Layer 8 of a small transformer language model trained on English Wikipedia (11 layers, counted from 0, width 128).
A neuron's activation on a vector x is GELU(weights . x + bias), where the dot is the dot product.

Input weights of the MLP neurons that the questions are about. A number n stands for (n - 500) times 0.0016.
n85 (bias -0.355): 510 750 672 421 573 426 383 668 549 456 328 524 673 579 443 470 456 388 457 383 486 493 723 817 433 283 580 658 567 571 553 591 745 337 655 446 645 556 618 517 571 525 490 384 417 344 566 545 409 318 377 623 446 537 368 599 443 380 424 464 471 547 556 300 433 545 599 590 507 205 476 525 342 690 538 650 486 547 535 454 412 337 621 448 722 445 559 571 743 540 362 388 435 318 429 429 468 483 694 570 608 435 391 389 635 435 493 639 459 769 478 590 727 446 560 451 517 286 504 482 515 646 458 424 366 421 268 536
n201 (bias 0.072): 453 451 477 599 702 685 602 334 632 480 594 431 641 673 507 469 551 532 487 459 513 455 420 467 503 607 392 579 627 523 369 287 595 412 400 255 436 415 622 755 486 427 576 426 453 538 552 421 527 487 383 467 453 301 520 434 583 421 423 836 497 605 430 356 372 351 544 597 402 523 412 629 487 334 574 400 408 456 444 523 544 500 623 397 633 330 344 506 702 507 516 450 621 364 389 577 716 431 290 513 435 460 458 630 449 428 369 612 342 623 567 573 387 307 529 542 443 304 464 402 450 480 626 458 578 417 323 584
n259 (bias -0.209): 704 421 527 451 396 483 579 421 533 570 456 477 533 754 463 468 569 386 558 511 581 584 614 470 510 445 465 644 473 565 190 507 490 345 441 517 503 571 600 470 457 418 467 524 441 711 547 323 438 584 459 462 432 641 687 486 524 536 609 541 356 296 593 546 551 527 328 514 315 221 477 664 369 389 302 342 595 379 578 432 447 588 500 560 637 659 412 404 596 381 432 486 562 459 628 556 463 623 528 497 520 306 446 525 545 355 490 548 624 350 476 473 627 381 554 692 445 621 750 318 569 346 577 457 473 859 235 431
n261 (bias -0.231): 374 419 400 530 525 387 464 539 672 554 585 371 527 419 654 433 263 582 338 602 374 445 344 427 613 509 655 439 414 435 448 357 543 676 475 453 432 662 560 621 523 667 592 494 378 518 464 497 541 567 528 516 571 680 531 494 466 360 338 452 532 546 340 521 605 533 586 419 592 481 459 515 634 546 581 550 540 519 549 549 506 337 388 407 230 581 497 410 515 557 595 278 557 395 518 457 617 627 551 324 342 327 491 571 535 511 620 565 659 412 575 696 547 317 482 369 482 347 368 449 666 341 555 627 635 575 572 544
n278 (bias -0.329): 455 481 441 556 455 486 703 427 318 716 643 569 564 540 489 496 706 589 478 286 544 493 743 403 473 530 451 700 471 656 770 511 409 528 581 574 668 532 347 404 576 588 740 644 430 312 357 679 407 336 371 423 587 455 442 442 562 493 482 510 429 231 473 437 696 479 410 312 444 536 493 234 533 612 341 461 290 493 558 543 605 577 564 486 324 415 389 464 170 466 478 618 553 463 651 560 392 448 421 500 303 552 213 659 347 551 612 602 420 621 378 328 517 500 533 360 660 367 547 444 492 463 432 298 428 635 348 544
n324 (bias -0.201): 603 458 547 517 621 369 514 273 380 371 479 421 553 562 378 511 441 298 565 307 399 659 591 382 443 555 345 504 561 594 461 360 478 507 280 687 618 543 553 610 564 601 386 500 460 321 564 101 614 507 632 588 383 582 626 339 417 531 420 589 433 392 527 448 701 574 287 602 319 489 517 551 536 479 280 458 705 368 446 697 440 652 321 377 594 664 480 749 560 485 521 504 591 627 525 441 432 727 385 599 461 489 514 433 370 462 626 507 583 482 577 547 414 320 325 710 355 536 607 637 558 367 564 409 539 558 177 548
n348 (bias -0.210): 569 351 515 468 419 439 664 504 457 381 607 514 521 423 409 330 751 268 453 616 580 375 213 220 595 397 165 564 590 482 478 563 536 434 441 426 452 439 482 671 481 511 535 633 419 458 411 545 614 411 452 618 445 281 529 417 587 483 458 537 519 666 803 303 670 482 313 540 560 540 441 464 368 561 743 636 572 267 518 460 395 479 474 429 325 482 628 398 433 634 399 423 570 664 561 472 482 472 582 557 568 533 682 511 548 570 258 366 722 539 345 445 714 459 388 439 562 486 478 627 290 645 589 847 450 369 518 456
n349 (bias 0.064): 539 562 522 566 503 586 503 333 460 468 684 518 397 554 547 435 452 436 469 593 363 368 528 438 588 487 561 371 602 522 571 347 391 687 554 624 602 478 430 482 487 513 461 541 386 211 558 293 471 555 563 427 545 578 481 475 584 428 470 592 648 497 342 506 478 359 205 649 522 559 476 684 572 481 276 581 568 462 491 627 448 464 458 494 528 400 252 588 555 413 497 481 458 422 358 694 330 345 385 295 564 354 537 571 587 590 338 425 411 635 668 503 473 571 401 340 524 602 401 397 453 510 472 445 688 494 415 465
n649 (bias -0.369): 318 807 379 562 397 636 395 366 588 592 400 507 526 818 354 352 673 728 443 342 668 651 500 548 409 469 562 504 756 257 493 542 347 290 378 420 324 393 584 695 626 466 694 454 565 607 353 612 653 522 401 299 622 410 530 638 417 204 620 528 794 567 540 493 859 518 572 603 346 418 464 350 614 578 609 550 418 481 541 444 453 382 508 478 466 482 490 551 526 454 608 602 449 583 537 325 582 611 535 695 544 401 482 535 650 536 507 466 550 427 732 387 521 567 485 578 418 537 515 438 645 712 493 719 452 572 537 298
n680 (bias -0.270): 323 486 302 522 497 548 519 490 446 620 500 261 580 764 549 469 384 416 691 483 330 410 384 419 475 460 832 605 542 457 575 352 601 544 397 414 561 759 612 510 442 838 500 656 490 506 706 431 493 352 414 540 597 687 585 412 297 393 522 554 530 280 497 399 533 574 625 410 500 408 553 503 497 633 484 441 480 413 549 588 588 544 456 401 398 373 591 360 446 625 435 358 459 523 513 534 445 562 537 529 619 397 313 537 500 586 565 353 550 455 540 530 684 528 285 364 519 675 539 443 437 503 465 605 419 493 608 527
n689 (bias -0.286): 387 572 536 444 269 511 538 270 415 666 390 364 395 431 547 545 445 309 507 355 783 595 558 496 389 555 574 481 603 687 382 452 518 445 540 295 436 439 535 666 712 337 431 672 493 290 627 628 419 316 379 569 253 522 590 403 399 521 434 503 738 382 568 367 536 362 476 562 570 601 466 356 649 546 531 651 583 485 436 632 466 572 623 556 265 378 540 330 433 344 289 493 531 565 521 544 625 249 470 465 330 350 518 489 345 613 636 446 589 504 431 612 521 520 518 390 627 564 411 474 562 467 186 230 479 666 577 661
n692 (bias -0.158): 553 645 528 439 382 475 545 326 491 500 466 583 549 863 335 315 500 423 601 358 406 515 554 590 579 516 365 490 648 616 317 458 422 435 433 481 500 438 433 641 240 481 518 243 459 413 540 467 490 451 532 516 518 588 525 441 453 491 391 718 364 459 361 576 509 331 410 386 644 509 628 538 424 317 351 531 528 376 369 484 435 605 448 524 563 536 613 588 582 384 466 418 551 503 543 573 360 515 452 565 506 497 426 516 461 538 450 491 327 371 376 525 494 527 171 654 473 543 674 477 718 359 374 564 568 406 570 427
n848 (bias -0.051): 715 541 542 416 492 505 419 523 411 591 376 385 440 378 515 446 498 464 475 391 397 471 502 427 419 365 520 497 437 470 556 470 529 617 445 377 465 566 490 548 484 502 455 538 615 415 531 643 510 539 410 485 660 490 520 522 448 396 538 602 513 535 695 502 675 439 467 637 515 414 509 364 418 429 548 476 554 460 510 593 523 550 447 606 522 459 498 594 490 607 532 443 519 572 449 419 529 462 497 469 483 492 442 518 497 590 498 865 521 512 440 572 493 621 534 339 467 663 441 361 436 457 524 380 373 455 541 455
n882 (bias -0.159): 404 530 489 609 330 383 636 306 472 456 507 531 380 427 644 549 309 695 675 496 623 493 460 371 673 441 622 429 607 630 500 459 939 393 353 533 817 597 472 309 401 409 542 474 570 617 486 500 445 802 548 350 434 635 601 450 482 636 539 619 380 294 405 602 410 564 600 339 444 612 558 406 555 375 405 516 323 459 489 543 463 244 593 430 380 444 651 431 370 403 410 361 430 413 418 606 428 631 333 479 507 504 699 271 682 399 554 587 535 394 603 456 321 394 382 628 642 539 353 507 496 645 504 437 425 525 482 471
n906 (bias -0.320): 588 675 316 428 704 529 504 422 464 599 613 613 428 699 430 666 621 525 448 584 511 628 556 482 542 625 694 377 324 393 371 348 445 609 605 492 434 500 627 311 231 675 383 572 436 688 333 418 723 580 477 316 574 477 263 268 493 775 594 463 423 427 312 266 530 431 571 624 599 511 620 507 601 544 561 437 404 526 659 489 473 390 534 561 586 453 438 517 594 599 504 628 625 303 360 548 540 313 519 416 613 579 847 419 614 303 548 589 351 475 598 634 369 448 397 489 404 408 607 511 412 496 558 833 283 433 507 338
n940 (bias -0.447): 577 561 554 545 496 614 456 565 278 610 401 613 519 539 446 504 352 251 426 734 515 568 496 469 450 449 488 496 363 708 443 445 489 493 344 242 336 302 481 553 520 384 585 684 457 482 636 741 520 470 531 519 463 328 504 515 454 485 623 433 496 608 480 444 412 285 467 582 330 546 252 488 368 565 362 572 561 386 473 473 930 474 472 519 442 664 450 545 470 666 752 531 753 600 321 493 779 412 346 594 678 250 610 456 239 379 320 338 507 523 652 876 456 406 534 344 537 701 695 571 335 642 443 459 374 465 515 602
n975 (bias -0.138): 407 441 449 595 585 444 654 357 613 400 453 528 381 413 530 485 500 517 482 350 482 634 398 450 636 485 594 531 459 536 550 488 352 379 464 343 418 306 564 416 525 434 429 494 347 577 410 534 515 465 386 512 469 552 390 473 678 486 465 500 613 603 503 431 373 366 730 563 466 435 461 658 509 556 209 572 325 403 467 562 644 494 325 509 533 437 473 643 529 491 665 479 735 357 235 628 518 494 622 722 445 443 503 469 488 464 379 586 369 549 410 530 407 520 435 447 463 623 559 488 452 445 488 523 594 434 344 584
n1005 (bias -0.253): 597 447 341 630 235 318 768 709 337 287 199 741 581 435 694 245 407 568 206 519 352 550 584 509 448 453 533 668 441 431 284 794 486 584 655 434 447 28 627 509 442 323 597 476 589 367 759 273 505 332 636 336 628 620 435 541 560 678 711 602 390 357 280 711 560 436 301 251 182 606 438 463 551 752 509 661 805 594 615 482 591 566 543 653 472 558 427 382 793 390 711 523 648 463 289 444 463 390 495 586 436 585 500 500 557 395 537 551 425 763 495 365 474 369 440 774 615 665 633 757 699 685 586 374 399 695 351 712

Each question shows a token from some text and the vector x that enters the MLP there. A number n stands for (n - 500) times 0.011.

" and": 506 433 265 349 476 660 436 532 400 440 592 441 493 543 395 629 563 716 502 386 530 679 500 443 554 526 431 356 369 501 538 541 403 547 536 491 320 547 487 437 631 440 355 739 545 391 462 616 435 424 482 500 567 538 373 572 493 389 510 581 414 478 426 523 426 318 841 499 558 561 439 540 399 519 545 253 558 460 728 453 428 430 519 511 635 453 492 556 670 465 403 594 542 496 493 497 551 453 326 532 498 426 420 547 651 558 440 610 419 435 647 519 402 503 561 541 502 670 437 614 385 489 637 428 530 426 524 545
The neuron with the highest activation: n906

" a": 502 375 288 404 514 481 452 600 427 399 584 423 519 489 454 582 491 587 657 486 488 522 538 468 448 604 495 334 458 510 542 412 499 398 413 447 364 647 431 484 545 456 342 566 616 536 524 558 481 668 466 586 432 630 304 696 520 390 508 656 395 495 384 540 566 435 826 514 548 612 490 603 390 388 640 452 592 437 608 372 440 375 544 459 586 414 620 607 580 514 404 599 499 444 506 301 434 516 411 573 460 536 497 507 671 618 365 455 529 478 592 405 421 490 604 548 454 655 435 642 346 449 664 321 577 326 634 530
Which two neurons fire most, strongest first? n882, n201

"til": 479 332 303 527 533 493 482 595 373 535 580 438 513 440 542 644 538 573 507 452 408 498 478 410 536 488 395 438 415 448 566 528 409 504 630 672 406 542 466 549 589 447 416 662 438 538 550 719 392 553 581 518 488 515 345 622 494 297 458 491 353 341 478 447 375 313 688 547 530 673 473 726 432 458 480 555 519 500 716 504 403 452 521 467 654 391 730 510 628 411 501 565 484 618 690 319 649 430 363 570 465 506 447 677 639 696 477 514 428 446 436 477 384 357 568 583 498 635 435 618 363 289 647 432 509 308 588 522
The neuron with the highest activation: n201

"\n": 570 463 310 401 421 516 524 543 288 317 627 497 538 440 509 594 487 480 635 405 401 527 419 516 499 591 427 418 483 692 473 420 331 432 589 577 233 581 496 356 646 378 265 733 547 545 448 503 424 546 518 569 509 651 421 633 512 368 417 543 389 502 445 428 461 377 671 582 536 517 497 625 458 370 454 353 555 378 582 433 379 584 478 433 714 395 646 768 659 411 460 556 474 495 529 342 556 469 407 491 570 521 446 729 624 604 511 517 619 422 617 417 537 455 580 588 521 798 525 611 409 297 654 296 513 445 543 537
The neuron with the highest activation: n324

",": 583 365 112 478 399 469 546 533 336 387 459 546 671 410 394 616 398 625 520 415 348 522 472 465 517 566 423 434 432 511 556 433 418 415 567 524 448 489 429 518 586 406 400 735 509 526 569 489 375 511 520 598 540 669 340 579 441 371 482 520 404 378 411 496 406 401 773 539 516 597 495 606 476 477 495 462 516 459 671 437 494 492 604 528 689 442 663 649 669 329 559 541 579 486 521 379 507 476 433 548 486 500 485 690 641 713 525 544 486 539 571 420 481 413 537 527 505 660 416 632 372 354 629 418 514 472 553 556
The neuron with the highest activation: n1005

" L": 579 307 323 384 334 536 511 540 390 381 584 597 669 411 448 492 491 622 527 519 390 578 532 500 463 604 412 439 424 617 570 476 461 445 507 516 226 556 415 467 621 474 247 654 498 443 423 523 376 569 395 548 501 471 467 587 511 362 505 656 461 529 478 575 554 363 696 653 609 562 398 674 396 506 677 318 554 454 627 375 423 437 583 440 565 369 770 638 598 464 400 488 505 459 635 220 459 570 403 519 663 499 432 680 631 612 457 457 610 409 545 508 521 519 585 553 389 611 439 586 314 377 653 462 492 336 682 564
Which three neurons fire most, strongest first? n348, n848, n201

" the": 517 393 254 444 423 502 472 613 347 393 667 451 588 463 473 563 471 611 614 361 484 599 481 472 551 530 417 393 394 574 575 359 461 547 469 522 393 542 484 463 665 374 382 635 455 557 419 568 342 515 414 517 487 653 357 611 578 365 443 597 418 412 426 568 424 376 957 538 605 589 485 555 415 410 457 425 464 505 652 458 480 469 582 482 582 449 620 718 613 438 466 549 515 416 614 298 505 501 464 549 522 517 425 618 516 722 470 458 456 440 577 441 519 470 619 535 465 647 462 610 332 431 613 377 582 417 567 520
The most active neuron and its activation: n975, at about 3

" 2000": 622 352 312 375 422 515 606 744 390 415 554 542 586 411 460 615 541 590 547 452 332 534 325 498 495 571 459 398 361 634 485 452 402 441 624 449 254 507 441 439 609 475 288 631 539 542 474 511 345 595 477 535 535 672 367 696 438 354 515 447 431 458 435 509 425 461 718 525 548 582 448 642 372 386 458 479 532 469 637 433 359 454 633 628 643 449 681 659 677 355 522 564 483 437 530 240 606 570 435 495 434 502 302 841 638 745 450 457 595 474 541 378 463 414 627 583 533 642 416 635 400 437 613 426 544 330 521 618
The neuron with the highest activation: n1005

" 1999": 641 363 324 355 429 535 570 774 405 428 541 535 603 427 458 641 530 606 561 449 351 467 392 486 547 548 451 418 323 625 497 462 378 431 582 491 288 492 433 412 662 484 279 665 471 558 458 463 362 558 517 519 493 661 359 706 463 311 453 460 384 425 428 492 439 450 754 557 557 597 450 575 426 371 445 418 567 462 683 435 355 470 669 608 610 447 702 676 675 375 531 562 512 508 495 251 579 530 399 514 430 501 329 825 601 733 452 478 598 470 582 379 458 405 593 548 549 631 449 617 441 441 602 412 578 367 504 601
Which three neurons fire most, strongest first? n1005, n848, n975

" on": 468 364 264 374 519 575 461 591 371 450 577 482 523 470 483 558 534 574 649 405 438 479 366 431 564 582 432 343 463 438 525 519 435 394 563 505 359 649 397 521 622 366 393 626 484 594 582 577 386 524 467 614 483 537 434 537 623 302 560 592 253 399 433 551 449 314 769 508 609 579 571 618 425 414 649 428 513 458 667 484 381 402 535 479 600 435 649 697 609 411 383 629 507 579 468 249 456 501 416 569 480 600 541 626 657 747 483 465 594 482 575 474 529 487 575 578 446 646 410 605 288 384 631 444 508 338 546 508
The most active neuron and its activation: n348, at about 1.5

"p": 464 306 306 456 333 522 510 480 378 535 556 480 412 502 471 530 458 697 585 466 459 620 579 436 493 559 441 497 346 588 650 492 395 608 663 571 362 551 466 514 718 446 276 645 438 343 506 640 397 503 463 484 465 571 349 606 577 334 500 502 418 462 337 542 435 446 638 481 467 592 517 463 477 544 654 294 401 449 733 461 431 381 631 412 630 370 613 710 594 466 438 579 679 559 649 303 607 501 348 491 573 583 456 619 557 732 586 533 464 334 533 536 501 458 518 515 519 552 389 580 450 401 660 250 569 371 641 525
Which two neurons fire most, strongest first? n278, n848

" is": 528 396 327 298 389 541 440 534 275 340 593 491 499 425 405 647 426 611 618 507 469 649 450 397 545 566 437 350 427 584 497 279 402 371 518 552 318 617 470 491 595 391 362 764 452 618 512 567 379 554 477 605 510 488 417 539 618 395 503 545 368 571 431 551 507 330 746 603 506 512 555 628 365 453 445 390 629 386 596 395 529 378 582 508 663 497 672 652 563 398 523 642 455 576 469 453 651 561 464 446 508 500 494 518 560 604 442 553 498 500 573 437 479 470 661 474 512 666 448 684 269 354 657 413 514 435 579 514
Which three neurons fire most, strongest first? n940, n975, n848

" were": 502 411 278 457 454 463 411 573 234 448 451 458 539 487 301 693 395 602 586 463 422 657 495 472 566 614 486 424 368 609 574 461 378 546 525 536 357 510 455 501 649 507 420 697 546 569 514 573 397 475 457 632 547 507 423 602 572 399 448 571 343 528 468 579 490 258 801 502 512 480 424 589 455 395 536 244 565 331 667 485 443 420 553 505 573 461 658 668 661 364 505 623 509 492 459 344 598 522 465 451 583 560 449 693 497 632 536 451 509 466 572 407 554 478 639 466 457 618 492 635 294 384 590 349 561 343 629 578
The most active neuron and its activation: n940, at about 2.2

" War": 558 410 326 466 379 524 581 743 361 362 477 497 630 395 461 533 392 650 533 434 406 582 484 429 439 581 315 422 338 424 512 495 405 495 599 547 397 532 469 446 637 403 288 582 657 377 540 528 402 485 442 598 528 651 255 664 492 430 490 444 392 542 423 545 572 329 689 460 563 569 512 707 382 444 550 336 601 552 671 480 513 619 634 487 577 386 779 637 596 365 546 502 588 435 581 218 513 500 424 489 613 505 474 644 581 760 389 573 416 404 567 402 600 427 651 629 546 575 412 630 332 254 684 470 431 361 649 551
The most active neuron and its activation: n1005, at about 3.6

".": 500 361 259 319 380 584 516 479 319 514 557 534 494 539 359 559 525 664 613 394 421 566 514 533 528 618 412 412 439 532 466 517 321 467 565 545 424 632 466 467 566 436 342 696 537 451 530 520 425 493 551 517 442 685 403 522 542 378 485 605 359 461 416 590 392 363 730 560 596 473 481 637 430 350 476 260 578 419 632 433 449 566 575 488 722 454 617 770 648 381 441 616 486 501 606 414 493 449 370 506 501 494 456 638 641 651 497 530 517 425 562 464 450 509 502 604 407 671 477 587 327 283 706 378 533 420 588 536
Which two neurons fire most, strongest first? n692, n259

" of": 561 362 211 434 441 505 523 534 532 413 542 471 593 412 330 590 461 590 590 463 332 600 501 416 488 622 451 389 495 523 551 367 425 321 639 500 209 531 421 499 614 423 307 635 552 598 549 569 366 568 453 576 560 630 391 532 592 292 507 405 455 424 511 647 529 294 771 502 511 579 444 700 438 506 552 411 464 563 542 525 348 406 622 344 502 394 642 697 537 377 505 574 525 522 560 350 488 501 422 547 559 631 480 699 515 750 485 513 430 527 519 449 541 363 647 612 480 687 398 604 393 443 622 381 554 463 680 530
The neuron with the highest activation: n975

")": 577 473 302 311 443 496 570 616 463 395 577 593 624 381 372 544 412 552 626 369 412 516 425 625 502 581 400 360 575 554 581 277 456 469 541 596 214 526 410 359 543 348 331 639 526 515 553 543 286 525 495 612 393 638 473 555 555 437 526 455 379 432 427 544 490 298 691 537 618 492 471 552 403 304 523 336 484 416 572 348 494 473 564 531 671 366 821 677 547 313 457 601 533 528 473 234 582 491 458 565 655 606 572 716 602 833 462 555 553 427 583 413 542 460 597 512 615 602 536 581 339 429 597 450 607 374 590 478
Which three neurons fire most, strongest first? n692, n848, n975

" 1974": 682 353 316 334 399 478 545 749 409 396 503 595 582 408 530 531 528 649 569 414 313 473 383 505 603 507 467 335 396 569 598 465 423 472 577 510 286 484 427 469 565 447 227 704 534 592 501 493 390 561 466 542 514 622 328 745 553 373 463 463 295 357 429 523 385 401 681 493 590 544 478 513 355 514 513 420 607 428 712 459 400 503 616 618 675 466 606 724 712 392 516 634 483 431 500 257 582 511 399 526 457 522 432 711 545 782 455 486 492 498 603 421 443 400 584 578 540 611 402 643 441 412 611 405 549 401 548 574
The neuron with the highest activation: n1005

"lin": 497 322 397 527 411 425 500 607 370 429 550 437 626 464 454 570 674 532 649 512 390 579 444 466 526 458 466 345 457 518 579 512 416 443 629 451 265 561 591 410 702 541 414 613 491 474 529 554 303 442 429 679 534 591 287 605 464 319 506 470 413 304 462 554 469 473 671 581 555 690 522 637 411 394 655 377 445 330 631 416 341 467 614 360 641 601 805 630 660 495 366 507 492 403 662 261 632 499 508 512 521 475 391 688 588 744 404 546 543 512 618 417 516 427 577 571 492 673 331 513 352 381 552 383 425 388 594 658
The most active neuron and its activation: n680, at about 2.1

"ur": 559 506 428 294 369 490 573 656 231 369 653 415 491 282 405 612 376 552 522 353 424 563 386 532 502 485 317 395 386 518 550 429 439 490 636 540 375 676 418 462 638 392 316 671 481 616 567 689 410 690 435 484 575 545 425 619 469 424 512 492 399 509 474 659 397 406 710 598 692 695 574 624 441 387 604 355 407 440 584 337 510 505 597 385 563 454 621 754 680 345 499 462 447 439 642 293 484 570 414 479 499 614 430 596 671 628 440 529 346 372 586 418 498 480 613 634 517 585 426 495 461 482 641 326 591 448 591 538
The neuron with the highest activation: n848

" since": 550 356 230 468 528 469 561 585 400 396 553 458 606 418 401 605 445 578 567 452 298 550 423 471 430 634 388 462 435 541 502 547 431 395 607 490 239 503 391 500 558 443 344 594 453 569 493 673 471 585 425 570 531 561 428 735 491 354 466 492 381 514 480 484 505 328 749 554 611 538 402 756 359 401 569 410 588 328 601 507 412 570 664 516 653 376 705 670 594 297 589 562 463 555 451 352 606 500 459 515 492 513 430 696 623 798 475 475 540 402 416 527 523 460 605 567 506 683 443 649 355 424 577 450 495 324 548 501
Which two neurons fire most, strongest first? n975, n848

" with": 544 382 224 358 404 594 441 468 350 517 535 423 535 386 405 669 482 681 521 353 499 591 538 496 470 602 483 335 491 471 555 415 473 456 592 556 279 562 405 490 526 434 326 648 550 546 512 520 450 477 428 517 496 572 340 599 561 334 469 569 406 493 450 550 472 324 848 475 548 530 461 656 432 441 605 358 551 448 682 487 430 458 626 497 588 502 745 706 666 401 440 629 578 525 390 329 480 471 423 520 612 543 494 603 627 596 453 508 484 440 537 467 479 474 662 623 516 581 473 666 371 392 617 360 501 388 552 484
The neuron with the highest activation: n906

"===": 605 340 208 409 460 524 457 525 391 363 584 599 600 467 426 529 507 581 708 395 486 584 484 550 553 518 380 386 547 541 581 351 363 476 464 551 232 558 341 590 678 438 367 613 462 504 462 573 318 581 382 542 420 591 458 582 475 362 420 547 382 448 434 499 468 407 681 501 507 504 538 668 374 449 511 442 613 450 563 486 435 479 541 518 669 362 704 871 589 301 480 569 551 508 623 278 440 599 440 503 515 597 433 673 572 610 518 538 476 512 562 410 557 506 598 451 537 710 546 611 455 406 565 388 555 390 600 463
Which three neurons fire most, strongest first? n692, n324, n848

" m": 527 448 327 353 374 543 538 602 351 476 667 486 539 420 382 533 461 673 610 405 425 532 497 419 417 607 420 362 469 525 525 456 486 592 474 575 327 655 390 369 592 473 263 596 470 466 495 571 331 511 464 501 554 625 427 581 515 350 431 649 440 598 405 577 469 479 805 658 616 610 380 608 344 474 717 336 514 383 671 417 414 485 590 490 547 467 517 689 587 468 430 574 592 457 531 247 485 459 342 418 510 578 580 559 600 676 538 506 452 449 604 457 504 422 605 602 474 591 422 583 347 520 634 382 576 343 589 485
Which three neurons fire most, strongest first? n848, n201, n906

"ed": 520 304 331 406 388 550 420 561 367 494 661 506 620 515 386 667 375 594 606 486 519 487 456 442 456 615 513 395 403 467 508 454 446 535 616 521 264 568 410 518 650 431 548 595 530 513 581 557 475 534 394 674 473 600 472 530 531 317 486 564 279 443 478 501 424 289 778 521 543 563 453 634 455 448 479 319 551 433 560 483 330 487 666 534 622 391 617 636 537 405 475 487 515 480 521 384 671 569 371 531 466 594 455 729 557 649 390 494 554 502 631 373 553 410 567 547 608 553 440 542 344 446 637 295 514 339 665 545
The neuron with the highest activation: n201

"|": 560 399 192 437 504 553 465 523 349 432 562 485 549 426 450 534 507 525 599 411 372 498 408 503 556 571 388 387 524 551 620 441 347 455 501 600 294 576 419 537 714 426 387 665 487 501 475 646 461 572 426 465 491 611 501 615 550 322 500 595 430 502 403 471 394 351 870 551 547 551 529 607 423 448 515 384 579 430 555 405 352 434 641 469 608 363 631 747 613 415 462 648 487 420 644 403 494 493 438 459 551 491 485 657 509 758 506 535 470 366 570 403 504 474 592 554 534 578 481 639 463 451 584 358 536 449 613 490
The neuron with the highest activation: n201

"se": 621 459 318 365 390 538 546 609 421 353 516 365 641 389 366 563 493 572 583 399 332 624 479 440 390 592 317 433 354 401 621 496 454 531 586 488 177 560 467 357 542 408 370 632 548 636 612 560 134 561 596 527 563 607 470 644 565 388 510 481 497 543 480 518 494 301 709 483 488 627 571 638 374 365 649 292 545 526 591 423 449 548 661 476 575 295 694 647 733 469 397 491 457 467 523 421 524 545 425 483 477 581 335 694 517 562 582 479 579 444 677 535 539 415 638 612 522 618 341 568 385 329 660 418 575 363 628 580
Which two neurons fire most, strongest first? n848, n201

" was": 526 419 222 407 468 499 471 658 242 405 613 425 568 385 333 569 364 582 542 528 457 622 537 454 632 500 430 428 340 566 492 451 337 505 535 516 372 622 398 530 614 508 427 676 432 589 521 594 410 601 464 618 510 519 457 590 527 470 479 581 291 624 459 551 442 407 717 513 517 531 507 590 415 535 438 246 622 289 626 487 511 418 563 509 628 344 612 737 569 437 572 545 416 490 478 336 612 522 468 543 511 527 486 503 599 674 508 491 599 517 548 408 456 477 593 476 528 605 437 688 293 377 662 325 458 466 566 635
The neuron with the highest activation: n940

" |": 569 464 139 381 418 501 540 570 278 459 591 562 612 336 340 530 515 565 691 467 357 554 434 541 475 522 356 399 498 646 542 445 504 417 632 607 321 567 445 424 565 394 417 591 460 520 394 581 359 451 530 617 521 656 467 628 585 452 544 502 372 515 397 579 450 354 729 461 583 583 504 605 377 397 547 325 531 418 608 353 406 508 601 526 520 431 694 725 657 374 577 539 438 443 411 372 564 558 443 479 605 513 481 647 566 774 525 461 533 439 505 405 475 517 617 557 483 668 531 560 349 456 667 343 580 408 654 457
The neuron with the highest activation: n692

"s": 512 408 309 473 316 558 439 557 407 362 451 392 539 428 264 654 553 590 608 457 482 654 486 483 469 572 417 364 448 498 525 466 382 444 505 468 263 599 634 469 691 466 378 653 622 550 589 411 447 506 528 587 478 621 352 543 507 234 421 498 364 490 398 724 365 379 689 604 535 629 453 613 444 454 736 328 546 490 581 502 405 463 683 505 579 384 730 627 643 457 527 581 424 468 537 353 517 560 470 442 541 462 486 584 548 806 487 549 449 433 669 353 409 522 610 527 583 570 392 616 420 356 654 450 606 330 622 503
The neuron with the highest activation: n201

" red": 524 357 309 416 329 540 473 472 334 502 632 494 417 476 468 638 392 643 636 371 565 595 491 506 532 624 444 373 323 541 458 571 402 446 444 512 411 619 544 433 669 444 353 720 512 416 545 575 311 497 433 564 469 601 369 490 643 378 526 622 430 493 408 532 518 292 727 576 636 518 511 591 444 434 710 339 582 453 689 575 370 467 633 478 556 564 581 645 617 337 356 517 479 369 455 359 540 457 471 384 640 544 413 537 566 764 516 495 514 392 569 464 465 607 601 475 478 544 359 639 392 473 649 283 573 392 546 603
The neuron with the highest activation: n689

" The": 533 374 281 400 404 504 457 620 343 380 625 438 539 447 476 610 495 613 574 364 430 568 499 462 500 517 473 407 438 544 595 332 409 489 560 581 369 557 503 365 639 388 316 655 530 571 518 593 380 541 448 531 512 680 404 590 544 360 465 583 385 491 412 480 441 377 947 540 545 588 508 576 361 389 503 440 527 419 662 453 503 442 530 571 619 443 635 710 605 383 461 567 531 401 593 325 515 530 473 507 502 490 385 563 521 701 490 471 514 410 587 444 590 479 664 593 431 665 459 594 338 409 605 341 528 438 575 502
Which three neurons fire most, strongest first? n975, n848, n680

" in": 543 324 202 351 511 401 479 493 503 459 539 535 523 366 458 624 493 583 617 421 431 587 431 476 469 605 481 331 391 460 491 465 410 457 565 502 298 567 388 491 541 405 419 579 471 588 530 627 333 470 447 566 478 535 512 595 594 342 464 570 383 462 356 611 529 338 760 568 547 566 483 616 401 452 640 381 536 369 605 507 430 445 578 479 530 429 742 782 557 393 487 667 476 529 579 330 548 474 389 567 512 493 514 645 642 730 429 461 495 418 595 450 569 483 595 615 468 672 444 702 378 402 628 392 647 375 546 521
Which three neurons fire most, strongest first? n975, n848, n201

"olk": 394 419 367 301 372 522 474 686 316 489 563 508 577 341 510 546 399 686 458 453 308 601 362 445 524 625 446 353 440 450 574 419 468 512 559 618 286 566 479 370 586 493 312 641 472 446 585 523 398 495 491 625 620 589 433 601 538 273 559 506 565 538 377 521 430 394 779 561 579 535 469 520 409 500 677 334 501 477 613 425 430 464 614 464 571 488 660 792 689 392 399 605 517 410 506 326 506 623 451 518 606 388 381 531 576 541 523 587 528 439 722 483 522 464 686 447 456 531 475 578 478 269 581 404 511 425 646 595
The most active neuron and its activation: n261, at about 3.4

" rem": 526 402 353 316 405 597 489 612 352 530 620 468 626 439 427 635 477 605 635 407 410 513 445 472 360 600 370 379 408 575 689 504 376 583 436 583 399 589 428 422 568 444 378 667 439 503 507 542 464 541 402 563 550 558 425 594 448 400 459 513 370 519 380 639 487 463 725 592 525 662 406 611 269 430 640 267 568 289 726 432 435 551 565 492 506 444 639 728 604 498 393 563 672 544 533 177 548 375 408 447 592 516 497 655 492 806 412 500 543 489 598 445 582 423 634 506 407 658 467 575 337 401 581 403 602 391 587 515
Which two neurons fire most, strongest first? n848, n940